Layer 5 of a small transformer language model trained on English Wikipedia (10 layers, counted from 0, width 128).
Take only the direct path to the model's output, skipping the later layers: a vector added to the residual stream pushes a token's score in proportion to its dot product with that token's output vector.

Output vectors of the tokens that the questions are about. A number n stands for (n - 500) times 0.0036.
"ality": 453 673 293 656 426 541 495 454 540 359 442 330 589 563 567 644 549 398 522 200 734 665 516 433 346 554 514 506 622 490 465 455 596 465 376 560 515 443 459 520 332 376 509 478 520 370 603 441 627 482 696 510 444 483 423 496 417 467 499 568 357 323 506 688 626 575 498 503 399 573 384 765 626 630 452 580 531 588 438 547 442 520 499 514 470 543 507 606 311 350 239 364 576 435 669 534 480 469 475 609 664 369 519 564 513 364 598 512 552 371 396 336 508 405 561 598 327 451 539 601 530 568 569 335 326 418 479 692
"ar": 451 282 578 634 460 704 426 507 652 582 487 381 544 445 533 365 440 561 483 412 520 396 524 433 546 559 403 508 482 491 393 546 502 507 446 569 503 480 530 462 497 471 412 565 442 599 485 422 565 612 500 556 509 481 526 602 431 350 277 468 420 517 698 423 555 492 395 408 393 563 484 604 540 350 454 610 500 452 505 429 442 526 653 374 527 515 539 531 602 574 480 502 552 585 581 537 336 514 403 423 570 572 558 520 480 475 611 410 496 452 440 498 420 382 458 534 563 456 518 588 427 475 687 395 475 447 416 614
"ains": 571 440 486 479 534 465 620 372 528 558 320 542 444 431 557 462 730 517 694 383 541 502 578 503 586 568 608 482 614 454 367 417 437 451 322 522 500 351 536 523 427 581 667 510 593 350 426 581 578 475 516 578 466 692 563 381 370 417 572 525 510 334 619 515 576 250 391 517 305 352 633 552 634 662 464 431 524 630 460 487 411 508 439 451 399 593 476 474 526 498 514 579 467 553 614 501 616 441 377 590 466 455 439 512 386 494 678 454 462 431 615 639 628 538 519 525 447 525 415 472 440 338 366 394 541 299 524 636
"orm": 573 465 490 466 436 605 605 626 544 566 482 401 461 482 517 337 543 466 548 436 623 560 488 509 566 447 564 563 505 435 527 486 380 525 514 465 474 509 351 483 327 589 594 419 653 626 540 552 433 455 540 614 607 586 558 657 469 356 390 474 677 494 581 431 594 530 501 524 329 429 463 362 531 444 503 391 435 456 471 529 367 580 556 483 577 292 588 420 534 428 451 543 508 578 598 460 500 413 448 417 411 393 564 434 627 434 466 585 523 528 673 486 418 397 698 634 381 566 535 496 730 508 403 700 526 364 445 620
"mond": 432 656 538 450 485 414 623 750 524 445 626 272 450 567 594 536 464 406 523 322 701 673 537 572 719 419 362 496 548 358 580 515 358 496 575 451 673 454 536 627 449 521 528 586 542 423 435 692 496 465 532 414 457 616 612 433 409 503 348 325 443 455 567 702 485 428 412 538 370 533 333 494 475 559 571 644 429 412 509 710 622 588 566 621 564 340 521 632 427 614 620 567 453 639 353 524 531 463 498 552 562 335 360 657 467 234 701 605 304 418 718 362 668 313 421 518 359 388 600 434 599 551 583 418 654 681 486 548
"'t": 683 603 439 583 202 524 684 649 414 332 689 498 454 674 529 353 566 456 490 330 467 634 613 676 388 274 501 572 561 393 333 340 728 618 345 331 521 488 464 540 354 574 541 223 421 569 687 455 471 390 600 429 365 268 489 500 448 520 307 379 332 278 452 974 693 531 645 647 456 253 334 629 445 525 688 483 411 498 471 768 505 496 452 560 538 392 395 618 494 453 503 369 510 644 647 525 519 333 521 325 533 234 508 519 596 476 527 492 671 417 429 524 537 685 670 403 588 443 634 495 581 355 427 444 743 345 505 473
"itte": 582 519 435 514 365 483 440 453 397 472 514 328 378 734 674 572 602 520 401 309 641 619 608 433 467 549 462 494 605 408 551 543 636 438 447 511 531 403 504 510 392 491 534 614 544 350 361 452 476 626 457 535 643 385 339 290 309 556 424 535 411 517 516 419 488 393 513 506 536 484 392 465 493 479 595 368 564 621 467 583 628 410 512 616 603 453 460 557 532 233 466 512 592 505 478 529 570 413 364 428 472 409 370 567 378 310 693 565 494 430 424 513 404 481 537 527 385 524 474 344 384 587 339 435 672 516 575 512
" team": 447 406 544 567 636 448 433 613 508 515 564 429 394 564 552 693 509 374 576 553 463 438 347 523 404 460 473 500 481 505 595 375 518 561 584 452 617 464 579 511 488 481 594 663 453 556 278 439 375 557 478 534 577 451 418 381 462 469 510 423 435 388 387 567 310 441 575 527 495 503 450 572 563 613 549 646 526 497 469 407 514 505 568 417 553 441 538 438 511 361 491 598 579 481 489 553 639 600 652 439 535 493 387 411 576 608 488 505 397 333 535 388 431 661 584 452 361 492 502 544 558 558 579 521 558 368 534 583
" were ": 744 629 293 405 612 527 560 646 615 550 465 550 596 611 607 549 560 383 356 505 520 539 434 497 475 388 665 597 405 441 485 461 618 697 595 504 585 383 569 604 563 412 549 424 513 305 662 343 556 517 576 360 543 674 425 426 525 535 447 321 662 518 443 408 589 342 534 516 348 423 437 701 615 500 665 512 645 516 440 528 385 450 681 525 417 528 631 645 455 505 631 445 463 619 591 514 580 323 610 471 587 531 494 539 394 418 596 435 389 317 733 468 449 400 512 407 391 515 565 515 568 637 396 446 741 399 450 563
"ects": 512 472 500 625 414 572 539 623 521 526 586 520 416 457 640 551 511 355 448 277 568 577 513 406 648 604 584 580 729 449 379 519 649 600 429 498 514 593 538 541 435 483 572 630 495 437 498 528 585 316 495 434 343 434 472 340 408 752 646 301 669 420 431 400 570 392 548 334 281 275 377 433 494 713 560 325 534 321 435 559 507 442 527 619 663 324 473 614 353 293 323 709 464 433 573 590 526 282 518 557 528 603 400 484 316 346 710 515 446 482 492 621 551 479 413 623 512 599 469 489 649 397 468 542 434 361 480 514
"icle": 593 535 508 569 482 345 598 628 647 598 679 598 681 443 640 520 516 355 551 363 448 616 552 556 408 612 456 543 433 385 486 541 385 468 553 281 474 630 477 588 398 309 498 370 544 258 391 473 381 492 408 521 580 336 500 517 481 479 557 509 549 483 585 542 495 513 551 624 356 522 441 493 451 515 527 408 522 519 486 487 586 433 484 442 366 640 724 505 326 360 331 554 653 701 525 542 476 340 598 440 484 582 412 629 301 347 693 443 444 469 493 504 551 660 429 641 450 523 537 421 583 304 570 463 528 326 531 383
"ton": 546 385 551 553 576 461 596 634 446 499 537 378 328 392 559 458 396 481 290 371 631 557 689 457 562 551 357 587 553 477 404 572 416 500 576 429 445 585 526 574 366 591 564 517 485 484 556 529 403 509 582 420 473 494 545 607 313 530 519 390 503 376 576 524 381 363 421 610 526 432 279 544 534 761 607 514 497 375 516 550 562 535 435 386 405 462 515 460 635 389 397 698 463 526 458 483 387 547 487 513 362 316 586 453 495 600 551 451 347 618 606 448 580 375 720 449 413 431 505 501 451 539 576 489 638 453 512 219
"ets": 655 551 401 515 356 551 508 609 689 452 462 354 375 490 507 362 336 415 670 431 604 614 659 582 504 637 588 445 529 448 412 411 528 506 546 555 664 332 429 495 437 353 535 449 511 510 390 372 582 534 403 615 492 427 574 432 415 536 541 293 576 473 408 474 386 424 330 542 493 330 489 486 747 693 514 392 532 643 488 720 417 564 567 401 555 424 525 613 631 546 468 457 563 359 460 398 480 498 397 529 421 535 520 634 596 554 737 494 560 460 557 559 496 556 479 466 492 506 525 577 427 610 345 493 455 376 484 645
"ile": 529 570 570 500 437 465 538 368 725 567 499 337 488 502 573 560 654 482 473 274 777 600 536 417 215 460 378 551 388 475 585 408 451 452 324 506 618 470 522 514 360 531 526 617 557 446 487 573 300 531 367 540 491 642 468 393 473 510 505 599 448 396 582 532 483 535 469 395 531 509 394 486 436 507 495 408 420 522 507 397 506 519 618 395 499 473 570 377 406 611 298 592 736 544 583 545 549 516 484 563 433 597 533 510 511 344 577 355 557 359 544 462 429 485 368 567 591 483 477 627 410 481 354 601 442 415 514 305
"ful": 578 582 616 632 520 474 636 551 711 729 640 474 601 556 452 674 429 403 591 418 592 698 536 437 404 410 380 435 312 458 553 453 431 562 484 533 548 578 448 587 580 451 397 443 530 364 386 635 468 594 721 553 502 382 382 599 539 457 521 334 270 497 588 596 416 470 653 551 495 437 598 368 453 575 432 536 489 503 481 719 600 628 578 517 546 658 348 728 541 362 564 689 449 693 652 673 531 315 607 645 816 248 510 423 585 531 671 577 410 539 585 448 572 782 368 645 613 382 580 360 403 529 345 543 589 351 447 482
"hold": 553 698 493 510 479 411 490 486 739 602 615 215 506 673 493 465 651 319 347 445 623 623 659 504 702 313 486 495 430 483 489 475 609 588 514 429 319 652 490 553 414 678 548 318 447 498 316 483 671 597 617 576 426 535 375 507 347 674 218 493 490 538 419 525 455 421 642 434 345 433 533 465 533 538 561 455 448 397 479 577 431 386 489 708 445 340 360 573 494 514 491 582 459 604 588 556 417 515 536 784 298 446 395 522 656 371 549 610 520 410 579 625 785 650 502 540 320 354 527 142 477 583 325 568 479 442 552 431
"i": 413 385 520 552 510 536 495 522 560 467 548 459 505 407 500 539 383 530 523 457 516 360 619 351 516 614 333 457 402 477 565 499 386 396 459 538 447 499 493 448 606 500 528 452 483 595 512 461 436 562 373 558 461 468 542 530 539 491 506 524 568 560 612 338 367 624 383 449 501 545 539 651 470 454 477 448 559 479 525 528 500 521 480 496 491 485 558 584 638 435 590 448 632 286 445 513 295 552 503 376 547 436 423 479 560 443 415 474 490 464 442 606 547 508 428 405 582 466 405 620 509 419 523 477 408 440 434 571
"rd": 647 596 444 630 639 409 436 473 409 636 484 409 472 484 764 687 424 446 421 247 513 681 488 472 516 357 479 334 625 440 555 340 497 582 543 654 569 475 472 582 386 683 466 442 506 523 232 534 586 483 613 526 510 443 598 191 380 367 397 667 474 392 604 460 408 320 440 338 482 488 420 528 494 446 684 444 324 465 489 468 626 555 550 480 399 437 605 525 406 545 608 506 479 534 695 410 449 626 457 550 439 391 431 342 470 605 452 596 629 661 399 489 678 353 709 736 248 438 786 478 427 666 426 458 690 543 556 647
"ut": 425 435 480 456 372 529 495 537 531 604 512 389 546 464 466 504 594 442 416 426 452 544 514 453 519 448 399 541 460 482 443 611 592 626 409 607 353 518 486 455 464 519 498 428 514 687 297 458 543 460 442 463 579 474 565 641 477 392 544 387 458 603 627 369 377 461 435 424 572 440 585 532 548 401 407 581 520 472 488 492 497 475 452 521 611 471 521 483 603 415 488 376 617 338 606 517 433 417 385 527 443 572 396 474 573 409 701 466 520 487 401 583 391 572 547 508 575 543 662 571 488 395 591 500 362 385 459 447
"mon": 470 619 308 462 453 498 614 539 566 653 556 560 509 338 376 610 594 581 466 357 595 611 597 545 501 350 247 599 551 427 502 532 430 491 552 398 411 383 468 590 447 381 422 570 547 416 469 429 449 515 486 395 581 485 330 498 484 452 415 504 544 455 478 399 732 462 561 514 472 516 373 393 497 607 687 722 434 528 484 601 584 599 556 578 604 395 439 607 424 472 525 383 433 440 451 429 376 312 551 632 560 285 414 589 368 487 668 640 349 471 628 525 528 479 546 337 486 243 445 398 540 631 602 344 518 467 507 573
"ex": 523 564 371 729 518 632 515 526 706 597 559 405 452 414 594 524 473 422 378 430 660 516 445 486 435 557 621 429 361 448 394 475 623 424 748 480 333 583 427 526 385 468 581 538 606 482 421 369 555 546 538 453 548 671 395 603 453 318 408 607 590 475 484 481 646 481 536 482 450 407 571 345 366 598 590 577 538 553 481 578 545 511 530 444 404 556 367 539 618 465 440 481 571 487 472 681 403 528 690 549 623 504 476 569 413 241 478 598 625 618 516 722 395 526 509 628 410 421 585 477 466 516 463 546 465 518 603 583
"- Died": 527 334 458 595 527 386 597 702 506 729 447 306 451 691 721 654 689 330 536 142 718 536 609 593 397 326 357 476 522 459 500 507 491 573 521 386 640 602 345 622 504 594 411 463 373 437 537 388 791 620 642 467 562 730 400 567 234 559 632 356 293 534 149 331 430 512 548 446 377 391 478 571 449 436 560 638 645 530 434 653 437 348 610 404 616 531 558 658 420 560 489 608 644 649 419 654 763 311 672 626 542 241 589 332 410 433 665 712 497 392 607 324 682 416 636 498 520 487 518 233 606 351 410 633 540 570 604 334
"ten": 460 642 531 636 634 333 560 605 517 510 554 473 420 573 561 618 562 447 518 353 526 481 551 616 620 465 490 484 477 437 439 514 396 319 655 453 367 478 431 529 329 610 442 452 488 541 598 718 512 441 582 466 552 492 560 660 425 514 410 435 582 248 648 427 473 480 491 767 438 363 379 743 410 793 585 465 509 533 508 563 634 585 490 489 457 526 460 514 573 312 421 730 352 523 461 474 372 488 525 470 469 395 633 448 321 635 531 706 414 477 596 657 594 451 560 480 422 520 417 472 473 490 546 550 616 484 555 521
" UTC": 660 450 293 452 541 382 657 537 378 589 496 480 504 422 578 504 468 492 503 430 510 498 554 557 415 311 775 413 484 432 521 333 536 447 408 475 568 390 350 637 239 618 747 302 597 444 491 600 577 572 592 491 525 445 572 361 375 627 437 334 561 491 557 743 572 377 644 483 534 466 422 496 410 480 568 527 624 558 481 565 501 503 721 728 716 598 614 437 510 376 521 605 513 677 541 348 472 303 596 387 458 399 261 415 416 396 529 489 511 573 546 385 673 493 507 480 427 567 462 390 463 631 254 433 681 509 610 500
"iles": 543 664 649 475 467 457 688 304 684 626 432 425 493 563 636 579 539 379 488 348 731 594 559 352 465 507 358 647 420 449 571 369 440 432 308 535 595 404 504 527 313 455 557 568 580 456 532 518 352 463 435 578 498 583 439 437 358 557 564 468 472 431 561 530 430 468 443 380 435 416 452 450 584 463 543 467 504 581 489 415 477 431 711 435 533 476 523 437 468 480 534 594 769 536 577 654 589 477 451 632 526 572 507 469 452 301 692 385 640 470 523 516 566 467 424 576 508 540 530 507 363 482 473 464 378 519 545 337
"oon": 592 435 442 501 511 636 686 633 640 545 756 502 356 560 581 499 548 463 496 248 485 696 619 523 520 503 322 426 616 428 427 403 562 672 542 330 464 479 494 456 583 506 588 302 448 328 745 496 419 517 490 331 449 427 584 384 416 578 421 510 398 483 375 535 538 532 467 323 464 401 468 408 612 454 502 605 465 466 484 499 568 434 615 467 454 632 548 588 542 467 237 341 553 487 304 584 431 657 488 433 500 502 525 492 450 598 661 670 346 536 562 690 581 565 455 440 475 482 500 505 389 503 531 581 464 370 523 465
"lected": 716 624 397 457 415 525 507 518 590 584 312 516 593 384 483 536 656 411 523 300 646 686 490 397 735 383 457 445 475 390 533 519 446 545 558 637 563 462 528 564 391 664 687 533 604 547 533 459 760 533 649 519 451 347 478 342 460 315 459 496 370 577 528 372 311 503 671 335 516 443 394 477 451 583 483 459 608 574 484 663 558 472 547 468 593 584 504 661 459 490 397 454 409 679 592 561 578 187 649 568 608 395 435 548 380 212 403 668 446 573 533 594 436 501 379 545 484 381 536 468 595 643 526 604 673 467 497 553

Each question shows what one neuron of this layer's MLP adds at an activation of 1. A number n stands for (n - 500) times 0.0029.

n240: 478 435 589 524 503 516 407 518 529 437 530 515 459 472 443 573 528 514 536 573 437 379 454 448 522 565 520 492 411 527 566 510 543 487 463 472 493 467 585 568 580 496 511 569 465 515 443 502 423 467 469 535 496 521 438 545 425 446 539 454 508 480 560 463 530 556 510 600 530 491 526 530 458 466 481 507 460 486 484 397 564 548 490 429 428 470 528 488 506 543 517 578 474 527 450 536 461 536 577 490 412 472 460 459 539 610 369 466 538 484 456 518 402 536 539 541 575 467 475 477 610 507 545 514 500 546 455 551
Which three tokens does it push up most, strongest first? " team", "i", "ar"

n223: 531 445 540 512 466 564 518 529 492 513 485 564 541 409 560 522 424 545 499 526 501 512 483 503 570 476 520 465 459 679 526 505 495 552 524 445 586 502 523 348 618 492 436 488 516 490 454 524 511 501 459 509 568 502 456 565 556 429 417 509 448 465 545 429 477 524 421 430 481 506 483 533 499 490 500 502 545 475 529 498 561 476 569 414 483 483 526 535 509 427 454 470 505 526 501 487 454 486 464 481 565 580 409 505 489 478 532 490 509 491 461 526 495 541 449 528 483 477 459 572 519 565 499 464 552 528 399 515
Which of these tokens does it push up most? "ar"

n178: 500 602 421 504 532 414 406 582 500 525 500 392 465 553 506 436 464 434 484 575 501 525 470 575 569 538 448 533 457 527 530 431 514 643 573 541 578 513 506 645 512 535 468 484 558 442 604 465 509 521 562 396 588 494 588 600 590 561 464 518 464 546 480 437 528 514 537 576 540 538 489 495 473 481 442 586 467 531 621 502 501 593 499 493 486 478 528 545 484 466 497 541 455 559 473 505 577 446 463 490 514 513 507 511 500 454 551 513 438 500 565 488 448 460 466 514 376 502 496 470 522 480 533 553 455 550 463 521
Which three tokens does it push up most, strongest first? "mond", " were ", "- Died"

n14: 519 522 489 571 520 475 525 464 554 625 548 565 557 519 487 511 571 550 427 498 521 501 420 430 539 572 484 506 438 449 560 561 590 480 462 529 462 561 519 531 436 492 513 489 410 418 505 478 502 581 620 586 455 508 454 506 497 511 444 520 470 516 548 514 401 502 498 344 499 489 436 485 505 528 505 471 524 464 536 529 445 479 420 475 437 502 594 497 598 413 450 472 449 496 451 558 417 453 394 495 532 503 510 502 480 561 434 472 537 551 538 455 439 476 568 576 522 507 577 495 577 535 499 512 478 429 505 604
Which of these tokens does it push up most? "lected"

n158: 565 547 535 500 449 542 507 563 551 538 493 463 449 533 504 569 544 482 528 495 448 522 524 519 450 530 535 518 528 390 578 405 496 621 572 478 561 500 484 508 543 473 570 550 492 494 554 565 515 514 530 474 511 523 470 596 521 461 430 537 501 492 528 532 513 512 501 517 453 448 544 514 521 547 560 485 458 503 538 463 524 504 562 488 621 525 510 552 465 473 513 543 398 482 466 491 545 467 492 516 456 522 513 464 524 498 541 451 488 471 471 577 503 559 453 403 480 536 471 470 541 549 463 518 556 460 417 551
Which of these tokens does it push up most? " were "

n92: 446 521 502 519 474 484 466 472 503 460 536 573 565 570 443 581 486 496 513 592 412 505 492 538 452 520 406 475 431 501 556 517 617 572 531 472 421 563 503 485 531 407 547 524 477 568 544 509 488 402 463 463 522 569 444 528 588 641 514 463 505 594 500 375 518 565 525 505 575 578 483 440 537 469 500 498 455 367 555 480 524 522 535 479 456 497 659 507 478 540 555 507 448 534 506 459 487 477 433 530 513 440 487 511 575 552 476 450 454 387 532 412 558 590 539 498 547 565 503 488 517 528 553 552 447 527 462 456
Pushed down most: "ains"

n87: 510 442 452 546 476 475 441 445 545 409 502 510 487 518 377 487 470 492 453 474 412 477 461 517 451 416 493 434 516 477 482 492 559 595 559 551 482 542 476 617 539 453 520 502 534 574 509 511 451 450 561 507 525 552 531 503 465 472 484 592 471 458 462 517 517 469 526 522 505 521 556 483 443 507 567 441 460 479 371 560 512 467 460 532 480 444 467 518 629 446 388 493 494 524 543 523 422 540 436 445 561 513 516 523 484 485 543 503 499 468 584 436 568 530 465 518 488 507 488 501 438 470 540 484 568 500 537 471
Pushed down most: "iles"

n25: 520 506 573 463 480 435 419 521 519 596 448 484 470 477 484 554 549 631 499 446 443 495 502 490 599 509 472 536 522 664 526 500 511 471 496 535 438 517 478 416 532 543 439 481 560 516 444 514 493 470 473 517 503 460 474 542 526 389 545 503 571 550 466 506 529 523 555 472 565 504 518 511 495 433 517 559 571 403 471 544 528 500 425 486 438 493 502 577 469 509 491 420 541 464 483 423 429 439 458 523 532 582 484 511 517 574 450 518 530 497 523 509 412 455 471 583 452 486 437 569 535 542 464 556 495 605 544 462
Which of these tokens does it push up most? "ut"

n237: 472 486 545 484 439 446 573 540 509 478 456 505 478 465 524 439 563 571 617 544 463 474 515 478 463 526 511 453 525 396 578 585 505 473 588 493 498 454 453 430 467 613 451 520 535 388 484 493 477 446 511 408 539 515 504 502 493 404 453 489 457 450 449 479 524 433 454 430 425 633 475 465 519 497 510 506 523 493 456 418 461 666 457 474 556 566 593 453 512 429 591 543 475 517 473 465 519 517 457 491 514 540 414 424 454 392 454 454 445 538 509 448 491 487 479 477 500 472 497 471 552 600 448 530 475 515 441 512
Pushed down most: "'t"

n45: 497 598 526 459 588 539 631 459 431 507 567 507 536 528 534 568 567 457 572 543 577 508 563 482 516 495 544 434 387 486 456 486 542 514 537 479 462 476 522 582 442 484 542 545 604 519 558 481 529 549 421 495 497 539 485 437 624 566 483 564 500 583 477 522 596 478 510 457 548 559 488 547 547 534 490 475 491 597 558 500 585 548 507 390 560 514 445 482 494 551 534 526 519 453 523 435 494 518 453 546 506 473 475 594 493 560 509 447 528 624 534 581 492 454 443 514 408 506 451 511 486 453 523 455 507 425 482 559
Which of these tokens does it push up most? "ains"

n216: 553 471 502 488 560 505 509 523 502 444 447 442 526 501 454 542 405 517 491 510 471 575 499 521 562 536 448 512 594 379 567 522 508 556 508 570 449 437 390 481 594 434 492 488 412 453 517 503 536 567 479 504 610 419 555 487 431 581 537 481 525 556 500 480 510 472 525 463 446 417 461 521 482 392 540 506 567 468 394 494 509 468 574 516 478 452 540 479 494 519 526 411 586 509 470 443 523 390 461 551 454 500 518 460 510 508 536 442 520 426 571 439 506 502 526 523 433 485 391 529 532 510 481 408 531 511 448 577
Pushed down most: "ex"

n21: 524 490 583 499 443 548 421 569 322 401 501 494 447 467 497 547 508 488 474 512 522 450 498 524 472 485 428 459 400 556 469 402 512 508 496 453 487 526 488 405 453 439 514 507 409 496 406 488 503 402 488 553 473 483 510 480 476 547 499 467 419 552 480 549 457 436 493 482 472 411 471 484 500 598 518 568 475 492 460 511 483 480 493 493 535 449 548 488 504 421 484 460 548 538 470 415 637 432 501 517 446 488 536 455 488 553 400 493 580 448 502 460 515 497 593 483 464 523 380 495 555 488 504 576 545 430 458 538
Pushed down most: "ex"

n130: 503 492 538 470 471 465 474 543 568 493 500 465 474 510 459 409 513 483 437 483 541 492 521 470 605 483 540 545 534 679 431 487 528 535 431 550 592 444 463 548 518 537 419 488 548 489 588 470 564 499 562 455 478 454 545 490 591 527 629 499 462 565 488 434 553 543 425 558 557 519 482 366 532 560 531 552 433 478 526 528 598 470 450 492 570 511 517 478 484 484 486 545 601 460 537 497 456 473 535 517 454 549 497 406 494 493 531 523 534 477 483 470 493 542 453 548 519 495 512 470 515 480 562 548 427 552 502 514
Which two tokens does it push up most, strongest first? "ects", "ut"

n139: 520 494 468 513 544 493 533 480 400 518 478 526 498 531 573 576 592 531 518 540 533 418 532 447 529 529 614 518 527 406 496 570 489 539 527 497 505 558 490 550 526 398 507 501 512 486 494 493 613 483 542 443 625 579 448 523 497 477 447 460 511 493 425 524 527 395 492 524 483 451 526 516 446 544 481 468 481 535 357 474 515 486 530 513 576 514 498 482 538 512 444 525 506 558 524 552 533 530 590 536 509 519 497 444 468 471 521 498 478 510 537 591 572 462 476 512 540 553 521 513 460 466 495 439 500 526 551 594
Which of these tokens does it push up most? "- Died"

n203: 424 433 530 594 480 570 515 548 476 465 448 453 453 459 437 426 564 499 497 571 481 452 476 472 544 556 433 474 513 564 420 466 507 469 579 453 495 513 540 575 437 490 465 588 487 587 499 465 521 517 469 465 468 514 463 603 523 511 497 469 547 429 472 557 539 596 524 543 460 511 567 447 498 560 449 407 471 465 527 482 487 524 542 550 459 558 453 585 531 552 465 472 511 511 491 462 461 555 492 501 433 498 567 505 545 501 515 477 547 439 498 515 529 546 502 422 501 507 540 437 519 522 478 465 526 482 471 474
Pushed down most: "rd"

n22: 489 496 554 560 440 635 504 442 515 572 495 462 501 546 480 495 467 556 537 524 535 474 504 491 522 470 592 526 530 506 519 494 481 442 494 492 450 521 444 442 533 517 434 416 506 556 521 428 521 513 487 552 520 473 530 494 489 449 467 490 458 521 506 507 380 550 493 450 460 545 523 475 375 562 479 427 464 494 493 506 386 567 475 441 499 561 520 482 467 482 602 536 574 535 452 501 560 478 455 519 459 444 526 492 507 457 424 489 516 517 557 488 440 472 584 519 455 500 531 511 542 527 556 544 477 423 425 538
Which of these tokens does it push up most? "orm"

n159: 531 521 509 475 451 546 518 545 578 460 523 443 470 500 512 503 594 461 556 482 547 460 461 521 478 471 521 552 424 416 493 485 529 600 542 468 572 448 557 660 540 503 517 494 615 490 520 495 452 448 520 476 506 490 458 531 446 486 472 536 452 471 470 569 485 509 442 553 449 449 476 528 514 502 426 482 489 493 398 478 521 550 524 588 491 496 528 510 555 517 434 574 505 468 474 465 538 521 499 518 561 474 555 457 406 462 642 536 465 522 507 494 517 523 503 471 524 577 509 525 546 489 492 507 503 509 512 547
Which of these tokens does it push up most? "mond"

n242: 491 483 543 535 562 560 580 428 557 528 427 485 481 473 445 586 468 481 495 524 533 621 534 527 553 549 562 476 524 583 474 496 398 489 538 501 515 526 474 387 476 519 461 478 410 399 566 488 508 468 469 502 490 524 503 519 542 524 381 499 494 517 478 461 438 521 489 494 501 414 443 473 439 551 500 546 549 390 631 414 508 479 438 470 436 449 524 550 489 474 498 548 511 494 471 498 569 408 487 459 543 560 507 431 538 642 488 520 555 515 445 450 499 489 544 479 459 509 504 534 516 479 528 542 528 500 492 478
Which two tokens does it push up most, strongest first? "ton", "ten"

n154: 499 463 506 542 449 505 483 503 500 457 463 571 490 416 460 555 522 437 520 477 528 481 379 464 538 532 490 468 546 306 517 467 503 465 504 483 504 525 572 420 505 437 475 426 412 402 442 543 552 457 487 471 514 493 542 571 425 490 581 408 514 607 568 564 430 558 484 442 537 479 507 585 486 478 475 514 465 531 582 536 517 482 510 536 520 490 505 521 464 514 483 493 602 521 443 473 557 543 505 477 395 560 518 484 565 477 503 497 491 434 503 614 519 532 505 460 469 534 485 551 499 551 516 447 448 407 501 449
Which of these tokens does it push up most? "ut"

n13: 555 489 413 469 481 469 563 516 503 477 502 536 517 490 406 483 529 458 501 462 551 463 462 596 532 538 478 487 450 386 479 520 424 531 455 436 494 528 551 500 517 527 512 476 562 466 486 567 510 480 584 432 491 531 482 499 519 510 447 545 524 504 461 528 617 490 468 486 445 524 524 554 589 539 516 581 504 537 434 476 419 492 482 468 531 464 464 520 571 471 443 464 463 456 523 431 561 534 534 472 497 508 456 432 471 606 546 451 485 588 516 502 531 559 522 480 551 479 535 512 494 373 517 396 486 409 529 492
Which two tokens does it push up most, strongest first? "ains", "'t"

n58: 475 539 541 506 474 518 452 461 397 427 567 509 423 526 543 605 464 521 494 416 548 511 516 541 535 583 523 475 445 561 486 433 534 485 442 479 489 472 504 555 547 563 411 390 443 485 531 442 559 531 493 505 477 468 489 562 528 462 519 430 474 439 455 527 516 551 491 547 504 541 525 478 447 511 477 562 483 598 485 502 449 519 490 489 533 414 470 445 523 464 476 534 483 504 571 450 507 454 419 485 442 584 487 468 383 531 420 556 508 551 473 563 575 509 527 585 459 474 498 515 470 491 559 526 435 500 472 452
Which of these tokens does it push up most? "ten"

n126: 520 463 543 477 480 570 481 598 560 496 475 522 482 480 512 489 505 543 444 500 498 520 600 495 519 521 496 462 526 352 545 531 510 556 475 504 515 547 504 520 468 550 545 511 560 500 484 479 541 476 340 486 403 495 520 438 414 483 520 522 520 462 554 618 545 414 449 475 465 464 498 558 449 499 454 433 554 522 386 570 470 458 477 430 499 489 558 530 457 535 554 451 435 520 428 463 453 556 524 521 394 590 425 424 464 524 462 591 478 559 509 574 479 475 530 498 568 579 497 486 477 505 514 493 385 451 536 555
Pushed down most: "ful"

n245: 504 516 526 571 475 414 439 530 514 496 523 536 442 498 515 587 530 563 435 539 558 471 520 459 547 486 504 431 512 580 544 501 550 539 455 578 414 466 528 404 528 553 589 533 468 489 436 531 426 533 526 480 541 463 502 568 445 408 460 564 504 529 480 448 476 500 543 479 469 476 456 469 499 537 494 443 460 506 454 534 457 548 523 563 582 502 398 521 501 536 561 488 439 599 528 475 562 569 461 512 496 556 558 461 547 562 518 564 537 472 558 506 467 555 510 489 499 501 532 504 524 423 397 466 508 534 532 511
Pushed down most: "icle"

n16: 397 506 488 482 484 498 546 498 434 441 488 513 544 475 494 388 572 510 495 506 559 540 532 473 517 516 506 465 488 315 523 497 520 437 548 561 490 509 498 459 497 519 546 496 516 505 534 507 445 474 532 526 521 463 443 470 444 559 527 570 427 469 563 492 557 421 525 514 466 478 515 491 502 488 449 516 415 527 565 462 522 451 485 517 509 437 445 437 611 480 491 513 470 479 464 537 538 484 510 536 479 502 585 464 616 500 556 461 550 486 531 465 436 535 550 484 541 454 555 530 519 449 392 502 510 476 468 432
Which of these tokens does it push up most? "'t"

n200: 504 440 499 494 520 509 543 542 487 425 470 581 551 468 481 435 521 468 496 475 427 495 574 473 483 511 528 424 500 590 458 502 517 453 481 438 546 485 474 543 520 476 492 530 379 496 548 467 450 473 484 478 438 509 526 509 560 447 500 473 504 511 452 474 409 587 392 473 441 498 537 548 482 443 449 524 496 527 599 533 486 536 503 588 448 534 510 548 503 538 539 415 489 456 446 557 503 550 483 445 481 530 506 521 550 552 418 501 480 491 500 495 536 563 516 500 499 511 432 498 553 483 537 526 493 465 446 548
Which two tokens does it push up most, strongest first? "i", "oon"

n48: 565 530 480 459 479 518 574 542 476 552 515 554 532 484 515 447 531 482 523 470 443 487 488 563 531 447 574 478 523 584 452 514 465 427 542 515 499 449 538 687 357 422 585 443 475 450 527 535 510 449 443 510 447 478 541 528 515 536 460 463 522 468 481 534 448 430 554 547 479 513 433 420 443 488 449 417 545 440 402 552 511 554 470 515 431 511 560 447 559 459 429 539 551 487 543 520 542 477 446 503 505 510 479 426 480 479 530 552 418 477 548 522 539 533 435 459 502 523 566 454 520 474 484 468 502 646 551 484
Which two tokens does it push up most, strongest first? " UTC", "icle"

n253: 545 590 461 565 537 549 524 480 469 543 383 476 544 499 441 441 594 589 537 537 432 459 513 560 476 436 459 546 489 450 491 550 498 445 529 530 475 486 420 322 454 568 493 508 490 520 491 548 500 448 598 557 530 440 492 573 482 422 511 502 508 458 571 545 489 467 544 403 551 473 426 464 546 447 477 540 458 464 464 509 510 454 549 484 500 544 473 555 527 532 465 533 512 524 437 467 499 420 505 398 581 467 472 493 506 498 437 479 557 520 511 567 495 510 527 575 499 503 479 602 502 506 510 546 490 470 432 469
Which of these tokens does it push up most? "lected"